Layer 4 of a small transformer language model trained on English Wikipedia (10 layers, counted from 0, width 96).
A neuron's activation on a vector x is ReLU(gate . x) times (in . x), where the dot is the dot product.

Input weights of the MLP neurons that the questions are about. A number n stands for (n - 500) times 0.00054.
n13 gate: 642 592 409 591 440 555 505 741 387 620 598 365 500 586 625 613 525 459 294 530 181 226 825 843 574 302 540 192 490 520 666 402 505 673 370 395 337 733 396 848 255 546 302 568 645 480 510 586 470 717 510 597 449 207 764 552 540 535 453 400 495 567 264 600 679 815 530 659 688 364 131 370 510 369 279 460 88 350 480 320 565 304 544 789 415 166 417 505 396 371 430 255 703 624 550 826
n46 gate: 641 563 750 698 401 286 641 433 625 761 683 302 750 693 600 470 487 195 482 452 509 397 551 356 581 286 356 500 299 394 470 300 361 178 504 417 368 629 491 618 533 769 362 293 552 353 487 716 457 474 198 669 659 653 660 437 487 469 315 698 513 700 504 539 239 446 539 474 283 526 422 333 654 609 535 426 578 747 650 518 297 406 517 434 400 651 643 410 380 737 705 267 456 513 509 435
n49 gate: 526 463 448 757 586 565 190 535 703 818 504 562 378 444 586 644 565 518 391 521 590 526 567 543 622 242 685 747 568 400 349 314 599 369 620 470 352 424 390 686 645 251 560 184 616 564 737 748 238 496 288 452 853 504 500 491 496 418 576 359 548 614 449 594 583 637 397 717 603 663 201 469 561 574 534 582 461 539 330 266 282 323 550 400 182 443 544 287 572 469 474 391 469 606 409 479
n55 gate: 463 693 918 804 414 605 828 551 481 568 527 547 661 606 61 496 550 411 318 450 631 446 629 560 562 298 637 669 451 589 478 259 432 440 782 377 433 635 625 692 796 408 649 165 523 382 384 426 673 440 441 802 412 701 617 383 329 381 500 536 738 565 509 500 426 486 500 459 618 309 301 339 316 541 464 391 532 550 572 584 464 348 171 684 577 565 434 509 401 196 318 504 403 415 628 359
n77 gate: 654 701 577 625 641 486 639 476 388 846 528 397 735 787 627 356 296 368 380 708 646 331 486 710 890 467 538 328 751 316 777 486 405 663 552 457 393 570 453 433 197 308 219 490 467 236 547 514 538 667 362 815 332 486 740 378 603 514 451 387 681 452 370 439 292 612 646 636 554 448 420 564 495 290 305 424 334 566 622 349 335 523 509 577 528 544 617 402 486 826 609 269 659 416 933 538
n86 gate: 505 666 366 430 711 614 485 545 424 352 548 408 689 465 702 485 678 353 209 520 368 730 621 718 761 286 515 119 423 687 611 640 480 595 539 323 306 845 447 703 559 570 300 326 362 348 403 699 589 301 644 596 620 411 539 399 573 163 807 295 579 455 418 353 269 393 323 236 618 461 186 505 306 445 318 579 160 642 485 460 412 678 678 460 668 581 876 432 802 692 396 635 280 485 475 480
n103 gate: 561 567 537 406 463 602 486 637 490 310 609 404 716 223 722 710 495 26 295 449 495 454 441 603 441 651 784 589 300 604 541 637 370 792 722 254 208 431 299 486 586 655 624 447 500 412 532 627 342 556 570 372 476 486 712 505 267 355 539 459 103 386 491 763 439 505 412 587 813 570 265 693 561 491 533 315 282 500 367 281 459 350 690 486 788 643 710 651 491 662 440 409 387 381 449 315
n143 gate: 726 500 472 496 504 380 330 419 471 544 590 545 407 395 565 375 173 290 739 619 449 524 633 544 504 618 524 632 465 438 321 520 424 617 238 345 715 634 629 344 439 334 472 603 675 326 359 605 460 508 264 569 625 608 567 250 402 315 570 634 592 744 645 548 561 631 710 385 583 532 353 579 725 520 440 456 237 714 500 578 366 375 481 359 404 471 323 429 225 598 309 477 347 594 372 607
n191 gate: 331 594 406 556 297 453 293 367 305 268 577 811 730 514 615 391 454 294 510 338 643 574 532 486 482 527 486 696 409 356 382 859 389 317 565 435 340 248 637 607 676 222 605 851 398 712 281 378 435 453 495 500 486 640 289 705 239 383 490 403 803 249 618 435 646 490 546 380 582 491 777 606 495 416 333 403 551 518 660 552 634 618 409 270 143 125 538 550 376 552 635 523 345 336 500 532
n200 gate: 509 670 474 299 311 414 465 438 456 629 483 326 552 787 731 398 660 286 473 371 436 607 792 604 394 394 435 556 420 353 555 618 608 539 685 530 475 598 322 686 350 566 547 848 612 444 487 469 366 626 249 460 316 691 786 389 640 860 670 710 574 478 424 715 715 678 311 543 401 267 509 348 461 543 310 362 638 603 615 615 397 648 576 622 565 655 678 568 304 456 634 361 579 411 357 651
n249 gate: 482 588 601 684 358 417 439 279 384 435 449 312 644 666 421 547 517 402 619 435 904 719 627 343 793 453 274 565 542 584 513 585 634 346 638 677 632 509 347 591 237 518 183 518 647 487 504 404 522 605 517 562 610 426 406 304 227 439 450 552 709 677 445 349 359 335 358 715 356 656 504 455 421 474 513 413 734 362 265 447 616 771 695 500 552 465 580 487 269 491 348 648 482 675 270 197
n13 in: 495 446 659 203 329 571 428 526 573 247 694 620 623 346 539 645 591 652 212 571 651 766 664 418 460 745 637 342 560 554 337 376 652 27 540 485 570 585 480 790 786 238 290 374 404 545 475 479 632 648 525 775 187 576 832 620 435 347 453 269 699 500 391 364 856 787 611 520 632 429 802 131 469 439 566 505 378 258 360 469 435 500 510 362 196 318 202 224 400 328 475 569 387 640 363 546
n46 in: 409 467 496 491 181 624 526 522 535 286 513 381 465 617 496 471 667 491 441 334 564 288 521 349 429 593 367 474 475 621 554 336 466 205 739 701 311 551 399 818 430 682 508 363 632 700 475 422 457 599 367 491 617 556 428 693 454 280 571 356 509 382 412 206 286 685 564 492 669 444 360 691 336 772 461 680 534 347 250 403 670 559 429 617 461 680 491 470 432 232 380 780 556 787 294 321
n49 in: 546 592 689 769 256 421 399 347 474 525 341 406 613 706 635 729 363 680 281 500 372 236 398 638 455 627 646 550 431 423 569 529 591 572 367 338 671 553 606 492 667 386 434 440 504 384 741 597 641 412 529 190 449 425 504 479 582 391 569 587 199 699 133 554 437 551 488 496 315 305 504 474 668 479 587 500 508 756 200 389 648 281 366 559 650 628 500 307 541 406 500 480 391 369 683 438
n55 in: 338 318 466 415 592 686 577 307 556 437 446 609 517 237 572 479 331 509 566 634 204 633 314 348 467 604 466 284 492 504 438 690 626 470 294 571 541 371 442 302 491 445 600 709 546 533 384 432 281 517 627 672 457 470 317 617 446 568 802 571 703 479 174 261 547 842 643 471 561 563 458 496 564 394 664 412 551 236 338 560 450 640 558 237 563 349 448 558 679 582 205 426 376 276 318 378
n77 in: 175 714 261 605 289 223 570 495 692 431 688 220 351 714 411 500 658 388 422 520 256 305 519 416 302 757 377 748 311 380 164 461 298 670 490 628 437 690 59 703 516 425 573 444 279 368 790 271 677 704 490 656 550 475 441 546 515 485 551 568 421 827 529 323 656 759 534 622 551 643 569 239 425 699 722 584 406 657 442 561 706 693 572 500 594 343 226 709 398 490 633 423 460 510 490 766
n86 in: 500 838 186 590 584 440 420 429 439 530 364 449 400 455 623 592 609 750 177 47 348 485 723 684 524 563 614 202 578 678 847 364 614 605 796 530 286 705 242 639 489 706 402 480 623 633 767 570 416 585 113 828 475 306 740 449 578 455 495 363 256 248 558 411 797 520 574 343 526 391 249 449 615 490 545 564 357 623 456 505 652 374 486 530 619 738 775 334 402 546 401 360 465 534 505 702
n103 in: 404 239 351 264 415 490 433 626 651 543 714 637 562 601 545 748 333 529 390 623 425 764 369 467 495 697 286 390 430 366 593 491 709 370 732 244 687 594 266 295 562 288 528 451 514 656 337 572 495 481 705 568 664 256 608 544 687 797 633 340 337 655 505 642 422 250 453 302 312 771 495 342 529 639 529 452 548 746 359 456 878 565 630 428 210 656 877 439 303 495 652 240 558 430 400 267
n143 in: 329 187 478 446 504 527 568 518 258 420 356 257 374 307 453 574 393 262 570 659 394 619 408 469 461 290 567 178 579 699 656 500 456 432 522 491 522 570 513 629 375 441 386 366 615 540 622 608 602 607 433 214 563 647 319 326 557 393 731 787 679 391 400 381 387 486 491 615 514 776 398 722 329 518 215 615 211 597 742 44 535 535 548 617 713 500 619 456 360 578 656 669 563 671 317 673
n191 in: 388 318 514 565 866 569 579 542 665 404 766 348 621 291 417 554 482 462 650 734 185 518 428 514 351 554 477 625 274 241 428 387 509 300 546 523 450 663 441 482 590 467 591 371 578 683 532 300 578 389 712 787 337 458 482 552 464 579 557 400 477 214 482 322 383 344 560 523 677 344 468 648 351 370 877 353 325 541 150 250 655 608 653 412 316 580 419 505 241 830 344 464 309 486 537 165
n200 in: 291 355 461 526 654 220 583 404 509 453 445 451 621 396 492 580 332 620 396 192 432 291 492 647 811 504 534 642 483 400 190 226 466 239 564 350 378 377 838 595 747 665 551 429 642 632 310 591 298 591 396 443 369 535 483 535 437 405 366 717 543 412 361 513 596 443 427 568 513 573 129 286 608 712 539 594 620 517 288 412 491 517 362 747 500 430 686 678 284 513 337 504 561 492 461 337
n249 in: 407 437 584 509 574 478 420 567 549 491 376 541 531 332 521 423 640 568 712 461 678 392 573 394 350 470 447 742 625 551 598 818 513 518 627 517 599 487 625 504 619 491 362 514 242 465 427 372 408 337 526 415 323 346 344 131 547 650 641 665 425 679 547 339 696 378 640 591 205 299 526 341 708 707 618 526 898 544 414 208 178 299 406 677 618 513 581 444 599 837 719 513 651 280 671 552

Each question shows a token from some text and the vector x that enters the MLP there. A number n stands for (n - 500) times 0.0082.

" to": 432 545 590 398 497 427 567 550 337 362 523 410 488 515 533 569 383 329 367 397 440 542 450 484 516 366 492 412 416 382 512 521 483 320 480 445 592 554 422 374 465 450 339 472 441 479 377 411 376 467 481 399 444 497 587 373 631 429 400 728 399 413 495 696 589 689 484 374 518 369 585 543 538 430 342 521 403 497 607 580 384 642 413 653 562 485 523 578 530 707 395 398 525 607 176 388
The three highest activations, in order: n200, n143, n13

" Sing": 592 433 212 612 554 485 548 523 580 404 459 398 502 578 406 536 360 467 518 527 365 538 455 383 345 358 541 383 582 427 498 387 540 298 374 614 517 551 385 567 542 415 462 712 527 711 560 210 456 422 371 493 414 635 407 566 590 484 494 496 511 377 618 556 695 496 578 402 434 424 506 622 592 504 318 515 481 592 628 423 634 549 478 484 563 589 306 643 538 452 676 529 449 521 303 502
The two highest activations, in order: n191, n143

" rem": 404 213 520 475 475 456 495 451 455 384 396 282 390 569 276 560 483 590 442 560 615 522 519 371 547 558 617 400 577 396 482 452 467 713 401 374 391 398 543 646 480 393 556 346 444 589 479 510 522 484 268 648 418 525 497 611 623 490 386 445 420 503 395 472 475 584 554 362 499 368 610 664 553 501 391 547 605 449 551 500 210 576 414 467 559 507 301 431 529 521 435 307 368 457 416 540
Which of these neurons fires most? n55

".": 412 552 552 444 597 720 498 566 338 302 429 450 483 511 453 649 444 508 400 670 650 405 447 613 469 310 564 546 537 515 385 564 537 314 437 500 575 391 217 549 602 576 488 578 443 403 463 519 426 320 421 495 574 481 483 616 528 490 589 617 389 466 451 443 604 692 720 295 300 440 426 646 527 600 423 399 561 513 411 656 348 524 467 595 531 573 612 379 522 566 407 470 495 489 464 543
Which of these neurons fires most? n86

"i": 527 423 406 657 559 620 604 433 632 631 721 472 347 472 490 531 449 484 390 514 444 541 543 473 548 347 588 656 488 520 469 473 587 402 554 430 591 566 495 489 756 467 309 554 461 694 639 465 551 516 258 332 538 433 453 366 660 500 533 509 327 643 533 672 478 382 546 639 436 436 445 573 534 493 456 618 573 464 451 503 314 410 428 653 601 435 502 407 407 490 367 426 444 575 298 377
The most active neuron and its activation: n49, at about 2

"N": 460 628 573 446 577 634 583 598 285 384 515 375 592 499 528 581 404 486 422 593 588 485 379 587 482 307 474 586 475 527 437 472 470 333 464 458 520 512 289 429 709 457 534 618 390 529 535 486 563 313 389 494 617 543 532 781 521 481 609 707 524 577 344 448 513 751 637 374 408 464 491 607 433 625 365 398 531 576 502 598 341 446 695 541 544 634 569 332 595 505 524 542 479 652 445 508
Which of these neurons fires most? n46

"icles": 456 648 589 488 563 614 562 584 332 344 525 363 575 504 579 606 381 474 445 603 565 445 414 616 482 302 478 568 509 556 415 473 426 297 440 463 497 483 252 462 699 472 532 624 399 498 557 503 523 314 415 515 635 557 516 728 486 493 618 675 499 574 360 460 529 771 602 394 425 454 492 579 461 618 388 408 540 597 469 624 319 457 704 527 523 647 574 327 598 488 465 509 494 676 462 527
The three highest activations, in order: n46, n49, n55

"omp": 489 502 496 604 578 478 536 784 227 512 605 418 327 686 501 448 434 433 453 545 569 536 381 479 310 528 429 532 430 501 408 383 628 661 432 528 469 582 429 635 408 437 777 461 352 544 585 453 429 476 455 535 506 434 395 513 509 518 445 471 392 634 580 357 490 393 522 417 598 470 432 518 544 469 419 304 380 395 694 372 416 569 627 528 293 478 366 591 612 535 560 516 411 351 582 476
The two highest activations, in order: n77, n191

" O": 463 385 307 361 471 528 487 533 391 464 396 371 476 612 542 413 492 501 470 571 377 526 348 228 381 481 499 400 492 529 627 586 770 485 570 555 521 571 433 459 561 396 292 540 394 553 590 377 412 616 388 413 391 669 555 407 463 403 409 596 571 372 582 541 489 482 452 235 399 531 585 634 580 487 455 476 663 537 464 607 409 458 668 677 453 475 413 558 437 415 499 511 706 392 374 531
The most active neuron and its activation: n249, at about 0.13

" l": 420 391 386 512 450 431 597 517 555 416 555 330 377 636 297 433 567 414 510 604 376 626 321 556 485 522 566 480 564 265 425 510 683 415 412 385 621 495 476 570 548 471 531 422 259 493 410 408 561 413 357 606 584 566 433 579 290 348 506 515 506 596 524 540 513 633 668 393 452 377 601 636 538 608 427 620 586 576 626 487 291 549 464 662 420 400 417 579 568 567 357 378 552 363 395 513
The most active neuron and its activation: n55, at about 0.38

"art": 495 407 644 650 568 582 555 636 510 586 644 462 466 589 534 334 558 480 458 635 416 590 484 518 341 557 303 483 655 449 491 622 357 544 428 424 430 262 540 516 582 528 559 635 543 562 400 558 729 451 318 415 380 444 236 341 443 417 409 546 731 499 425 386 491 381 491 421 580 368 615 568 468 512 586 426 398 547 612 483 438 458 470 572 468 452 329 411 425 578 600 605 495 523 377 395
The two highest activations, in order: n191, n143

" and": 370 363 551 343 556 355 551 485 562 433 459 574 381 651 464 508 394 471 408 483 415 468 565 475 419 448 601 497 361 352 575 474 498 420 494 493 651 474 420 594 551 607 293 553 503 687 462 510 383 431 376 404 486 462 509 576 526 444 339 707 536 349 573 551 451 532 593 418 390 366 522 460 619 539 486 490 748 640 553 523 434 609 460 534 588 622 542 566 359 667 492 445 548 433 76 537
The two highest activations, in order: n200, n46

" in": 473 553 461 520 460 366 486 629 565 418 484 431 439 549 505 496 384 462 423 488 444 533 526 619 526 411 541 392 600 373 559 641 573 328 425 381 552 497 409 596 624 362 393 491 314 435 503 372 411 468 350 551 410 465 521 588 600 377 544 613 533 412 560 601 616 538 530 265 460 262 504 538 590 416 428 571 494 628 331 602 363 677 561 597 568 595 761 556 498 664 394 398 501 544 288 401
Which of these neurons fires most? n86

" station": 631 505 411 658 405 486 604 520 520 436 442 601 423 439 405 530 302 422 485 696 509 467 527 453 594 391 542 391 663 485 576 474 533 510 225 326 551 472 493 417 571 445 551 473 329 563 661 437 522 492 288 478 439 596 486 532 661 315 440 767 489 382 564 526 441 541 680 465 467 363 630 487 392 317 584 617 515 564 625 597 456 441 436 519 540 608 284 452 543 636 403 447 577 650 440 513
The most active neuron and its activation: n143, at about 0.86

"-": 518 425 452 454 335 558 613 434 370 396 501 467 511 520 456 362 325 544 437 608 375 561 503 326 694 606 263 520 655 313 747 442 579 324 485 520 408 531 518 409 668 497 421 418 521 513 426 514 471 463 328 361 451 538 447 486 562 533 478 527 477 532 512 525 553 435 473 537 383 562 592 431 468 413 520 586 758 439 417 588 296 320 480 626 643 439 427 424 416 646 427 558 415 480 251 472
Which of these neurons fires most? n249

"n": 541 279 392 548 432 438 689 560 576 371 530 325 445 546 530 608 653 375 263 481 457 493 330 648 509 446 442 539 538 472 384 386 663 583 355 492 638 507 506 519 529 418 491 598 358 547 322 526 483 549 279 520 396 489 492 409 507 451 465 479 557 429 465 595 554 679 584 471 563 363 511 396 621 586 676 557 506 545 482 578 439 535 515 503 580 526 218 374 360 649 544 566 523 624 375 405
The two highest activations, in order: n13, n200

" M": 418 412 292 531 404 692 458 549 402 476 367 483 474 586 400 540 466 535 472 417 494 581 389 259 580 546 606 491 483 437 624 654 751 434 370 505 544 431 533 655 676 445 471 350 364 495 386 321 566 513 348 514 421 558 554 616 563 442 423 539 421 598 380 475 484 514 767 214 505 508 548 600 505 575 473 513 603 589 651 451 451 554 473 661 556 423 413 534 534 424 416 578 638 533 316 554
Which of these neurons fires most? n55

" until": 362 566 513 467 402 364 615 548 599 502 408 451 341 590 554 509 447 388 509 632 370 548 627 624 598 557 602 473 351 459 539 742 545 504 510 332 615 509 382 455 420 417 368 617 513 493 433 489 383 421 560 430 482 298 609 493 517 461 559 646 400 247 531 517 620 546 561 302 354 365 554 593 531 402 556 431 413 568 407 588 434 480 638 592 545 633 679 475 520 695 414 355 459 475 288 480
Which of these neurons fires most? n103

" than": 518 580 601 398 372 303 494 616 411 376 495 322 405 627 505 562 330 432 536 580 470 547 546 686 503 506 695 418 421 414 463 460 577 445 459 574 651 507 296 649 534 601 406 490 668 611 452 401 489 478 501 372 465 434 468 574 423 465 364 602 542 522 606 424 669 632 512 389 534 389 532 532 559 473 488 400 574 591 483 467 497 817 571 742 444 516 563 442 393 679 452 400 606 541 267 493
The two highest activations, in order: n200, n13

"D": 517 516 550 527 582 470 432 562 612 522 513 309 469 395 335 269 412 382 441 359 418 579 350 515 413 612 230 660 518 476 604 566 698 384 491 554 455 359 488 413 418 593 540 577 402 519 675 667 501 397 405 438 452 395 454 504 677 560 464 457 688 414 479 432 693 487 667 385 451 415 544 536 433 589 595 577 643 563 552 580 531 522 593 700 586 529 453 480 542 344 474 723 406 528 425 491
Which of these neurons fires most? n249

"ian": 544 388 405 378 428 660 626 468 583 621 564 589 433 439 509 691 433 550 353 639 502 484 610 356 559 377 537 437 564 570 569 446 491 327 395 517 616 537 494 674 591 503 353 578 579 652 451 274 508 542 406 230 456 474 470 545 515 600 429 602 389 648 595 574 676 427 390 470 370 372 474 650 700 463 640 573 458 561 498 588 358 442 286 511 556 473 465 444 482 548 440 578 421 509 288 488
The three highest activations, in order: n49, n143, n13

" the": 420 520 677 396 563 542 560 588 227 388 519 390 475 556 504 567 459 575 499 563 576 540 436 619 431 367 539 497 491 524 475 522 488 327 496 503 531 508 294 550 798 453 469 585 431 480 504 470 532 339 406 556 559 549 466 685 657 382 497 616 478 536 384 488 540 749 580 414 478 435 561 609 489 549 356 431 584 678 540 544 359 464 697 505 665 576 694 356 662 607 476 547 466 654 355 599
Which of these neurons fires most? n86

"oming": 593 621 498 453 581 508 475 663 447 632 580 468 344 523 612 616 392 431 522 574 526 544 408 618 365 467 521 357 473 428 488 383 595 501 245 429 650 532 340 534 589 387 513 452 468 478 521 541 419 605 589 494 538 403 347 731 629 383 456 686 362 548 535 408 594 555 491 400 573 426 478 611 575 504 646 554 236 610 546 548 409 615 453 744 363 522 511 383 644 529 390 500 349 401 299 504
Which of these neurons fires most? n49

"ip": 642 563 367 627 491 533 556 544 303 486 578 300 529 455 557 712 491 393 403 479 473 662 400 531 470 552 435 325 552 661 472 575 541 211 426 479 576 588 464 773 445 577 641 470 497 658 509 475 412 570 480 529 542 586 463 607 333 565 348 586 525 437 435 217 403 305 617 466 464 448 414 518 659 451 485 559 411 540 584 515 517 431 575 444 425 478 508 576 450 612 388 308 623 429 504 395
The three highest activations, in order: n46, n86, n191

"row": 383 434 407 508 487 490 445 593 484 593 499 293 330 653 463 476 434 601 393 619 517 501 354 630 458 350 578 343 686 658 619 515 498 644 287 509 519 512 557 569 514 381 511 538 363 759 565 433 415 466 447 544 420 408 507 656 518 513 446 601 533 336 743 280 561 573 517 618 508 445 359 559 536 400 666 384 384 374 488 551 485 710 508 469 432 545 329 514 370 648 508 477 557 501 386 501
The two highest activations, in order: n77, n13

"ot": 445 630 591 707 501 355 632 421 487 545 645 564 413 551 516 552 574 539 242 636 396 521 353 672 403 458 394 333 430 379 557 504 432 537 434 494 513 448 515 281 528 472 416 544 431 372 563 407 321 486 484 557 566 423 295 467 503 526 467 357 561 409 505 332 685 541 410 432 466 433 562 458 508 350 657 472 500 476 550 622 471 431 703 625 425 431 432 508 476 528 478 439 303 339 289 355
The three highest activations, in order: n191, n77, n86

"ul": 577 483 541 402 551 350 624 651 424 632 546 329 427 513 476 634 484 584 468 580 407 563 267 681 559 416 481 387 591 575 380 368 558 539 386 537 473 576 461 559 573 494 500 390 542 704 692 441 441 563 399 478 426 478 220 522 544 601 425 560 445 655 521 351 391 579 630 547 468 480 484 607 691 457 579 437 604 523 389 598 604 356 403 631 415 491 386 601 578 440 446 449 623 174 510 570
The most active neuron and its activation: n49, at about 0.2

"ar": 440 371 534 491 492 582 652 580 485 609 573 527 469 573 578 693 383 516 511 494 439 602 307 515 669 513 452 507 512 471 585 531 624 351 487 390 453 593 588 453 585 405 530 649 483 673 644 431 468 494 427 24 542 441 341 442 408 466 443 495 376 607 461 413 506 411 475 516 316 379 428 626 503 440 573 406 620 558 539 524 652 362 378 508 601 439 545 482 507 469 428 571 394 553 407 520
Which of these neurons fires most? n49

",": 354 560 564 467 604 575 531 613 340 331 550 445 547 523 541 627 294 525 389 590 549 400 483 579 433 333 613 618 534 492 418 525 507 312 388 494 633 473 301 556 642 569 384 603 366 473 556 578 387 274 402 484 563 479 480 695 538 387 525 647 472 437 422 459 539 747 670 297 367 420 561 588 471 553 373 419 529 552 480 607 379 449 636 524 482 662 604 357 558 539 478 509 496 612 361 486
The three highest activations, in order: n46, n49, n86

" has": 494 557 405 482 597 387 534 648 369 408 533 483 296 481 395 600 323 434 535 564 507 222 459 604 594 427 509 321 360 494 398 356 512 470 526 518 541 494 382 632 645 472 661 619 437 429 477 226 445 453 415 493 502 580 368 598 558 309 431 466 478 493 527 662 619 704 485 219 438 403 513 487 397 426 550 507 520 514 409 564 431 494 479 639 399 622 533 476 513 595 504 377 565 605 309 480
Which of these neurons fires most? n200

"V": 642 600 490 562 493 467 378 588 625 481 532 443 503 349 357 350 466 461 492 392 425 496 407 570 416 527 223 484 537 467 638 517 628 510 453 530 498 359 461 496 493 593 508 524 495 494 644 558 535 343 356 409 516 381 380 611 755 504 487 488 592 338 514 332 591 343 613 232 436 620 531 577 305 697 369 641 547 517 546 530 329 547 595 628 532 499 331 489 433 347 437 520 455 506 524 514
Which of these neurons fires most? n86

" E": 330 457 326 511 310 620 417 570 469 417 523 329 358 507 451 369 447 525 497 426 423 566 422 309 382 435 626 498 421 452 725 659 698 438 446 589 491 466 496 556 658 433 410 338 363 410 442 365 538 617 391 585 314 561 507 513 459 411 443 535 506 493 354 558 513 568 564 199 472 551 548 597 654 464 502 445 493 542 471 568 288 483 500 754 508 463 541 561 444 487 445 569 638 417 390 553
Which of these neurons fires most? n55

"ric": 556 436 560 505 495 534 574 573 744 643 777 489 572 530 520 509 639 320 388 549 587 712 532 414 333 456 386 338 595 598 433 577 546 554 596 430 441 598 432 561 553 473 482 421 586 615 574 387 548 595 445 498 423 284 294 414 431 448 311 547 510 630 530 343 642 391 437 470 471 526 441 507 525 506 549 304 607 586 631 696 662 528 669 423 629 494 534 426 439 573 483 356 406 343 420 457
The most active neuron and its activation: n103, at about 0.73

"\"": 514 288 521 493 497 793 587 454 659 295 583 574 416 417 371 615 325 502 363 625 556 385 504 507 537 449 537 523 574 440 431 564 531 409 367 420 525 406 413 602 497 413 418 604 344 661 501 574 354 323 463 348 548 324 475 594 607 282 617 546 551 491 425 405 507 611 581 477 674 371 329 469 488 434 524 511 501 532 611 619 448 620 545 550 497 611 373 649 446 551 534 445 540 645 361 402
Which of these neurons fires most? n13

" ten": 366 633 619 405 497 527 398 388 645 471 476 400 413 654 589 478 376 520 504 434 467 684 486 678 456 520 732 355 502 425 406 510 470 401 332 387 625 519 352 671 574 464 553 477 598 424 613 453 529 447 352 451 489 584 364 437 481 276 514 448 479 433 645 545 545 463 738 454 336 397 548 701 642 487 704 519 623 569 629 648 411 580 729 501 531 487 445 487 583 628 412 404 564 524 430 493
The most active neuron and its activation: n86, at about 0.13

" Government": 529 478 378 552 466 586 571 503 626 567 416 588 472 512 397 603 261 525 569 750 412 473 620 348 603 492 501 427 615 508 590 405 489 466 379 360 525 477 353 533 646 565 553 518 386 619 644 292 486 441 284 413 406 605 563 457 589 477 327 670 491 436 593 618 497 431 457 350 443 429 503 515 665 478 769 460 500 725 523 533 461 385 444 532 331 580 426 487 512 577 455 608 397 555 291 545
The most active neuron and its activation: n49, at about 0.14

" became": 492 426 361 403 552 380 456 625 423 558 579 598 399 498 379 497 434 414 608 678 400 473 396 481 456 351 646 449 414 454 362 397 473 451 366 333 532 451 335 605 651 408 511 429 445 328 383 278 404 533 526 520 465 405 338 623 608 408 487 551 442 583 556 605 553 569 343 293 459 385 584 481 543 435 657 461 568 505 323 512 437 516 530 682 514 488 542 410 547 635 329 341 482 566 231 474
Which of these neurons fires most? n103

" for": 489 540 457 358 531 332 557 566 473 440 608 479 386 455 480 570 357 290 434 475 403 487 486 657 537 556 512 500 453 495 507 405 598 456 366 337 431 535 459 619 547 556 496 585 488 454 486 466 344 385 446 491 374 540 627 576 640 504 578 515 530 344 677 672 673 523 502 249 442 217 402 505 499 458 524 567 475 555 569 615 440 647 479 757 516 620 577 483 609 650 383 507 573 538 249 394
The three highest activations, in order: n200, n86, n103

"and": 465 486 476 663 425 623 472 433 631 512 571 400 266 475 594 582 382 488 406 601 359 614 444 790 431 547 548 455 730 535 535 390 542 513 475 451 632 372 429 593 433 329 442 462 424 508 584 603 593 420 401 444 466 415 682 496 695 494 661 504 532 462 560 348 499 476 482 491 514 502 524 501 706 354 597 440 364 696 313 521 483 548 514 657 367 539 348 482 422 731 512 540 585 547 521 504
The two highest activations, in order: n49, n13

" then": 453 389 492 517 379 425 564 536 593 497 362 395 255 535 431 606 532 410 584 587 515 512 627 665 487 481 537 440 347 374 500 419 558 513 394 394 636 568 322 570 570 364 374 312 498 480 439 332 471 521 452 448 562 357 449 638 356 458 382 537 438 449 662 454 632 547 440 400 437 374 543 566 507 495 721 387 598 669 444 477 465 489 465 577 403 472 482 310 454 700 345 396 546 571 218 605
Which of these neurons fires most? n13